Layer 16 of a small transformer language model trained on English Wikipedia (19 layers, counted from 0, width 128).
A neuron's activation on a vector x is SiLU(gate . x + bias) times (in . x + bias), where the dot is the dot product.

Input weights of the MLP neurons that the questions are about. A number n stands for (n - 500) times 0.001.
n80 gate (bias -0.076): 514 250 542 689 407 260 561 578 352 300 285 593 556 509 443 712 333 550 590 570 805 764 349 256 583 458 701 338 518 651 462 371 521 527 349 375 549 454 690 589 518 252 546 505 413 481 785 617 509 538 491 614 651 167 640 770 585 569 293 354 131 642 864 561 696 432 550 763 518 607 483 514 437 627 605 805 518 560 373 611 685 407 509 410 556 777 753 350 701 500 318 444 459 382 486 522 755 530 726 458 278 420 482 518 580 444 303 664 473 505 321 469 424 459 459 751 385 532 163 495 302 448 641 384 725 147 481 272
n82 gate (bias -0.030): 517 650 417 395 575 210 447 612 585 509 622 601 412 563 633 442 636 440 233 663 421 176 496 286 738 610 509 246 449 563 464 583 311 763 666 659 590 368 559 309 631 594 496 637 361 399 796 654 538 563 335 375 572 500 513 681 568 566 426 563 394 222 633 571 500 708 275 360 579 593 312 753 402 586 226 786 617 452 578 671 251 249 326 442 407 474 686 491 386 716 327 451 448 625 276 598 531 562 612 381 258 627 240 617 415 300 571 442 586 434 455 475 423 621 483 635 404 466 396 473 312 304 451 679 299 357 576 209
n114 gate (bias -0.096): 608 504 832 529 585 664 428 460 377 426 921 601 564 246 516 397 416 554 488 500 610 483 822 376 616 580 627 435 701 487 544 525 600 554 446 606 660 424 444 744 588 603 504 518 650 420 535 607 609 461 608 583 658 749 657 538 426 492 580 436 491 593 640 411 708 567 500 403 257 484 328 509 492 488 448 348 661 131 633 369 381 504 406 410 228 614 334 496 504 496 387 594 467 409 409 377 673 647 406 399 264 532 347 355 611 368 371 427 488 648 637 201 430 546 281 478 627 195 280 557 429 415 628 606 549 681 831 181
n122 gate (bias -0.119): 919 546 341 471 521 685 445 346 671 496 633 395 475 633 500 444 740 550 710 589 416 546 479 402 125 386 753 391 484 342 330 300 373 624 379 403 410 496 605 378 378 795 298 439 350 656 585 811 568 634 350 471 621 388 553 394 623 799 307 645 322 617 339 389 644 479 517 480 429 338 676 487 713 529 512 757 442 730 475 563 640 448 680 376 619 677 549 293 592 569 526 701 550 512 315 451 567 488 303 576 488 650 596 314 453 360 385 589 689 605 598 565 631 529 558 522 531 360 732 539 546 658 517 508 778 636 414 429
n204 gate (bias -0.011): 438 496 317 362 705 483 626 512 621 285 434 764 609 474 457 198 133 381 533 383 421 393 413 525 540 399 319 582 565 424 669 305 622 537 554 542 277 421 540 275 712 411 596 435 525 425 462 423 540 491 360 496 308 488 447 357 565 529 537 568 542 332 698 576 450 603 595 335 662 532 550 432 362 439 366 500 705 496 496 429 476 221 661 462 786 108 588 397 405 528 543 500 314 753 500 573 400 638 473 333 635 355 576 787 559 618 288 961 398 604 555 420 350 545 598 274 452 382 344 513 587 432 330 515 342 277 479 601
n212 gate (bias -0.099): 932 534 605 660 504 336 445 575 341 401 421 323 842 453 488 406 609 467 484 386 445 695 287 598 402 555 609 713 378 427 509 750 454 780 500 458 316 647 403 520 223 377 265 518 662 470 516 565 308 513 471 479 674 761 747 504 578 471 609 402 475 516 428 521 475 674 318 601 383 411 543 764 344 512 508 455 314 688 525 534 496 777 543 384 479 622 443 521 326 378 443 624 554 570 323 525 487 413 245 386 504 520 645 463 509 440 697 296 414 605 406 649 484 666 492 229 653 590 152 225 617 372 615 453 300 348 337 443
n80 in (bias -0.064): 466 471 500 911 205 329 638 509 286 757 669 588 357 680 676 460 657 158 610 785 446 264 354 445 235 431 601 525 571 659 393 549 581 111 553 441 743 735 538 557 588 457 373 510 413 711 270 633 463 465 524 447 397 529 395 697 590 593 129 585 589 355 856 391 470 75 712 255 558 703 491 619 610 582 569 529 611 291 408 431 615 449 480 465 470 603 773 519 211 391 566 540 495 634 553 443 436 629 573 191 606 335 701 505 241 371 296 604 562 603 495 345 643 703 395 390 307 553 307 561 544 679 520 704 329 463 680 37
n82 in (bias -0.000): 223 240 276 414 561 781 727 614 462 313 453 526 365 394 712 610 444 602 606 448 491 449 414 421 307 569 469 429 622 482 325 461 615 420 466 574 269 556 641 112 405 445 509 504 423 119 556 609 348 389 620 390 479 317 310 644 240 496 332 658 400 550 443 600 526 449 568 554 448 562 560 321 294 492 541 521 402 358 543 556 631 282 535 619 583 301 728 581 720 246 531 333 538 221 593 508 565 606 647 353 458 517 578 496 623 928 377 377 572 790 430 512 727 359 678 677 585 445 300 415 560 342 329 320 420 430 350 541
n114 in (bias 0.081): 402 958 533 508 450 426 583 488 751 483 313 281 326 399 488 529 352 423 335 570 434 678 610 450 426 492 773 428 444 299 351 635 413 468 361 368 288 385 504 369 598 536 331 667 361 554 527 484 457 483 455 496 583 395 500 662 380 310 598 717 429 555 438 646 442 484 516 421 492 789 496 417 440 419 613 548 427 418 476 582 504 524 646 592 496 47 377 431 726 305 372 320 484 593 190 492 533 376 789 516 637 575 484 637 529 546 454 171 653 409 542 642 460 549 270 311 474 170 516 782 406 421 525 466 504 653 475 626
n122 in (bias -0.085): 605 354 597 253 801 597 545 525 350 554 456 380 638 536 738 603 747 426 643 309 496 496 316 518 434 837 532 632 624 788 541 627 443 604 671 509 487 354 382 551 258 483 654 523 469 465 504 728 711 804 574 595 576 683 681 193 603 535 958 693 656 720 558 598 322 565 631 653 298 615 475 496 496 756 542 577 483 180 343 610 409 294 522 405 602 544 644 448 537 364 591 594 369 604 331 461 544 350 472 482 517 487 365 387 572 683 558 625 591 672 554 390 453 347 556 523 573 470 391 344 447 746 689 131 479 690 644 342
n204 in (bias 0.067): 595 557 456 557 579 386 544 446 330 585 370 632 817 379 545 375 18 530 607 610 548 457 548 544 300 408 473 143 402 718 541 478 392 367 756 562 428 557 391 331 526 291 373 491 335 553 435 436 521 347 383 466 424 741 487 831 436 496 413 687 416 370 588 531 266 638 314 382 352 475 630 438 470 638 471 640 732 578 478 570 440 383 540 446 478 456 525 440 509 306 568 500 249 736 504 704 504 570 453 614 732 926 504 397 669 164 353 757 693 513 633 521 581 552 813 554 300 534 578 377 352 593 491 155 462 446 643 459
n212 in (bias -0.066): 537 156 352 157 277 491 598 565 837 610 857 663 360 566 671 415 166 322 464 635 440 363 734 533 638 686 630 476 676 538 644 551 165 836 541 626 446 477 491 330 371 613 690 442 385 360 641 568 535 743 427 546 482 267 541 682 865 612 246 613 481 402 570 434 636 679 486 683 431 549 410 420 685 491 610 387 705 509 532 593 360 540 359 647 243 621 496 610 611 683 251 354 431 209 459 518 393 312 421 727 468 473 793 423 476 570 406 660 400 347 571 625 658 408 405 519 678 622 422 351 514 486 637 444 649 527 491 836

Each question shows a token from some text and the vector x that enters the MLP there. A number n stands for (n - 500) times 0.013.

"\n": 453 545 516 437 608 438 556 397 538 583 648 490 406 565 552 637 482 452 413 389 439 452 428 469 568 302 444 468 574 533 586 514 549 499 440 444 570 467 470 515 599 452 544 602 586 402 476 565 452 476 508 418 472 452 475 500 521 416 547 480 478 597 606 526 419 545 488 511 448 599 511 526 576 530 381 538 524 427 561 459 534 483 617 374 602 484 469 518 531 473 588 490 504 477 555 510 421 445 235 591 576 560 576 545 526 494 453 458 425 602 482 445 418 448 503 543 468 524 568 512 402 532 489 537 461 381 497 629
The neuron with the highest activation: n80

"M": 481 571 561 473 419 553 510 389 463 540 574 502 453 516 541 550 537 475 427 498 591 426 555 457 520 559 586 450 378 440 462 567 536 463 430 538 532 420 461 555 470 418 408 572 467 522 440 454 494 511 529 587 455 509 586 542 531 443 558 529 507 508 442 467 575 544 537 552 507 515 472 630 553 542 556 422 482 424 469 447 557 497 592 504 464 567 433 522 513 488 522 73 459 423 586 521 466 479 497 518 398 505 387 431 506 472 436 585 557 545 516 628 488 578 406 484 526 571 482 450 430 679 466 615 556 492 528 450
The neuron with the highest activation: n114

"-": 550 396 358 429 611 380 596 600 491 546 502 455 441 455 558 581 518 533 369 617 435 534 577 549 574 588 455 462 588 424 479 513 369 587 477 537 562 548 549 457 556 316 534 458 391 308 415 458 467 497 653 560 390 490 595 516 432 587 503 550 440 677 422 374 522 507 558 477 621 416 563 588 510 636 556 299 492 488 517 477 593 533 441 516 533 534 440 564 510 433 433 581 603 385 477 477 525 453 549 556 506 639 418 516 465 346 397 405 516 609 388 545 492 480 550 414 464 505 405 478 438 563 667 570 382 453 451 527
Which neuron fires most, and how strongly? n212, at about 2.5

"\n\n": 513 478 578 492 622 497 553 356 512 679 540 467 410 519 586 664 465 430 454 470 418 506 448 468 603 360 553 524 507 391 615 536 566 506 508 497 526 460 478 562 493 423 496 515 513 363 499 505 471 548 514 423 467 427 477 479 546 397 486 529 536 538 583 478 451 562 512 518 504 625 485 550 586 479 382 628 475 487 523 568 538 499 549 430 586 470 469 540 433 478 603 498 406 448 465 478 520 419 180 545 546 486 554 528 452 522 500 527 422 531 439 508 471 483 503 595 481 513 469 506 461 519 465 599 545 428 510 548
The neuron with the highest activation: n114

"| ": 353 417 501 469 457 548 610 455 565 637 503 499 483 491 576 640 466 413 472 516 521 444 413 445 604 493 510 505 424 595 511 535 406 494 391 403 546 500 606 456 558 404 564 452 465 516 537 554 413 518 646 503 483 472 411 512 563 365 471 456 496 582 582 446 519 621 505 496 486 402 451 551 492 499 434 479 513 434 579 549 470 518 562 483 494 627 502 526 532 419 505 548 487 377 558 467 552 392 222 556 616 407 491 557 441 466 486 470 549 553 429 560 531 437 353 537 554 524 408 487 587 533 643 512 599 531 440 606
Which three neurons fire most, strongest first? n204, n114, n80

"et": 505 441 424 608 380 607 499 548 558 448 527 499 489 393 560 637 560 492 604 525 470 385 444 587 490 453 506 459 446 508 538 551 493 439 443 430 492 491 617 509 424 504 426 442 363 581 546 530 595 369 378 516 589 524 588 569 418 563 409 369 430 529 578 434 518 471 450 558 483 746 413 601 351 506 475 377 800 429 468 645 521 432 459 589 499 562 495 528 532 516 505 421 541 582 472 380 597 474 505 512 528 410 513 469 445 652 497 533 479 561 497 604 409 401 557 431 443 452 547 551 495 433 489 473 580 324 615 449
The neuron with the highest activation: n80

"Reg": 460 528 565 538 621 572 611 452 560 590 582 371 497 478 618 641 462 334 608 446 450 491 543 551 460 454 456 296 523 468 582 522 538 621 415 545 495 599 581 434 589 449 549 511 454 563 530 517 467 448 456 479 568 437 309 573 544 527 502 500 604 559 495 566 534 571 482 456 524 538 399 551 548 469 542 428 489 351 453 262 511 454 462 551 571 489 405 487 573 448 579 413 538 558 453 681 592 378 621 497 497 469 514 468 507 372 409 537 403 584 492 585 571 490 319 516 520 450 430 366 625 442 572 393 393 385 489 419
The neuron with the highest activation: n114

"the ": 472 425 544 551 503 473 542 459 456 784 530 469 427 529 557 568 467 501 494 481 489 428 495 481 525 482 533 450 551 432 578 483 503 499 490 502 568 505 486 489 505 430 524 540 466 445 493 526 461 559 564 506 491 527 493 525 464 475 503 546 538 505 532 472 532 568 477 522 439 566 508 494 558 483 412 525 468 518 515 583 490 529 523 456 556 457 501 474 467 482 547 506 469 512 514 546 521 578 61 481 540 463 480 529 478 490 549 472 449 502 503 545 526 507 509 494 483 494 484 508 449 520 551 494 538 484 470 440
Which neuron fires most, and how strongly? n212, at about 0.34

", ": 576 451 505 416 557 629 520 463 506 545 521 432 533 480 613 567 419 530 504 530 470 633 479 417 551 388 501 389 528 498 473 528 555 417 488 605 479 557 471 503 453 490 522 442 450 407 513 472 597 502 525 566 473 504 461 469 545 587 467 503 640 548 522 481 532 496 551 488 398 589 526 673 534 519 430 436 447 501 532 509 552 529 494 491 536 464 465 567 475 449 445 517 506 563 545 629 498 432 135 497 512 587 461 467 475 516 457 422 608 549 372 392 463 429 406 512 437 526 609 552 418 539 474 570 502 486 515 476
The neuron with the highest activation: n122

"Col": 635 477 550 506 503 457 644 436 457 531 502 483 396 440 554 696 551 539 565 500 513 506 485 450 400 492 423 454 543 541 711 603 493 573 436 473 467 576 434 535 540 389 518 576 504 472 528 482 444 404 463 443 531 485 497 608 536 387 589 427 564 472 441 495 560 583 455 645 451 482 399 531 565 548 428 522 468 339 441 570 485 351 554 549 524 545 521 576 387 479 492 194 552 492 462 453 515 589 484 521 669 512 503 472 528 463 486 524 437 558 463 506 629 496 538 534 494 437 422 453 451 508 427 451 551 511 413 510
Which three neurons fire most, strongest first? n212, n82, n114

"omb": 517 555 422 445 576 523 472 446 619 690 451 562 475 470 516 606 469 365 465 340 345 470 522 601 355 444 506 497 433 604 474 457 478 523 361 498 443 596 535 550 496 526 592 559 475 595 581 513 502 502 517 499 500 570 472 468 592 399 388 584 499 438 441 604 642 680 444 492 418 599 542 570 502 427 532 349 607 445 324 460 490 524 461 511 361 530 432 456 539 611 382 421 417 463 517 392 684 492 539 569 655 497 636 513 531 431 625 516 561 536 497 465 387 480 416 531 449 548 472 382 411 629 492 432 521 469 452 476
The neuron with the highest activation: n82

"(": 478 601 486 542 572 405 546 388 496 518 407 456 481 440 637 437 411 396 506 579 538 328 601 512 481 425 341 372 582 557 555 600 569 585 519 431 654 428 601 368 567 480 360 486 308 477 515 550 504 479 484 326 425 468 545 575 480 525 540 503 451 640 365 488 556 574 544 521 470 583 493 653 472 433 402 473 527 345 595 486 534 565 516 475 462 481 492 417 600 519 528 541 636 605 538 601 451 576 462 402 551 427 524 649 525 468 469 501 522 484 457 592 527 435 635 535 435 592 419 555 453 490 517 454 547 302 501 498
Which neuron fires most, and how strongly? n204, at about 6.6

"Year": 508 466 534 504 601 454 594 315 490 713 464 527 484 396 552 627 405 459 591 555 440 554 467 614 512 448 475 427 423 502 493 536 514 425 573 389 465 494 505 578 532 366 512 459 519 454 545 431 640 553 484 394 413 373 493 580 371 516 525 448 424 475 489 602 671 561 542 450 510 445 504 581 486 469 448 476 458 364 492 456 546 457 629 513 572 650 459 590 661 447 539 568 468 442 601 432 535 355 561 479 504 567 531 494 365 385 381 442 496 434 551 495 534 460 499 575 490 307 481 527 655 533 635 583 503 355 527 472
The neuron with the highest activation: n80

"it ": 705 480 494 461 595 512 681 596 409 553 507 471 488 546 571 510 446 571 598 518 367 602 479 541 665 479 426 376 581 529 524 539 364 467 468 498 495 559 569 566 363 415 497 533 443 345 481 524 508 537 747 291 444 408 399 459 596 458 465 499 659 545 465 521 438 526 482 398 439 434 477 507 488 516 442 423 506 590 531 530 488 428 447 447 531 546 555 662 517 541 493 462 508 543 547 525 521 387 295 396 499 572 480 454 436 561 436 567 575 561 601 508 466 427 419 417 465 492 538 523 494 513 543 574 513 516 523 398
Which neuron fires most, and how strongly? n212, at about 0.71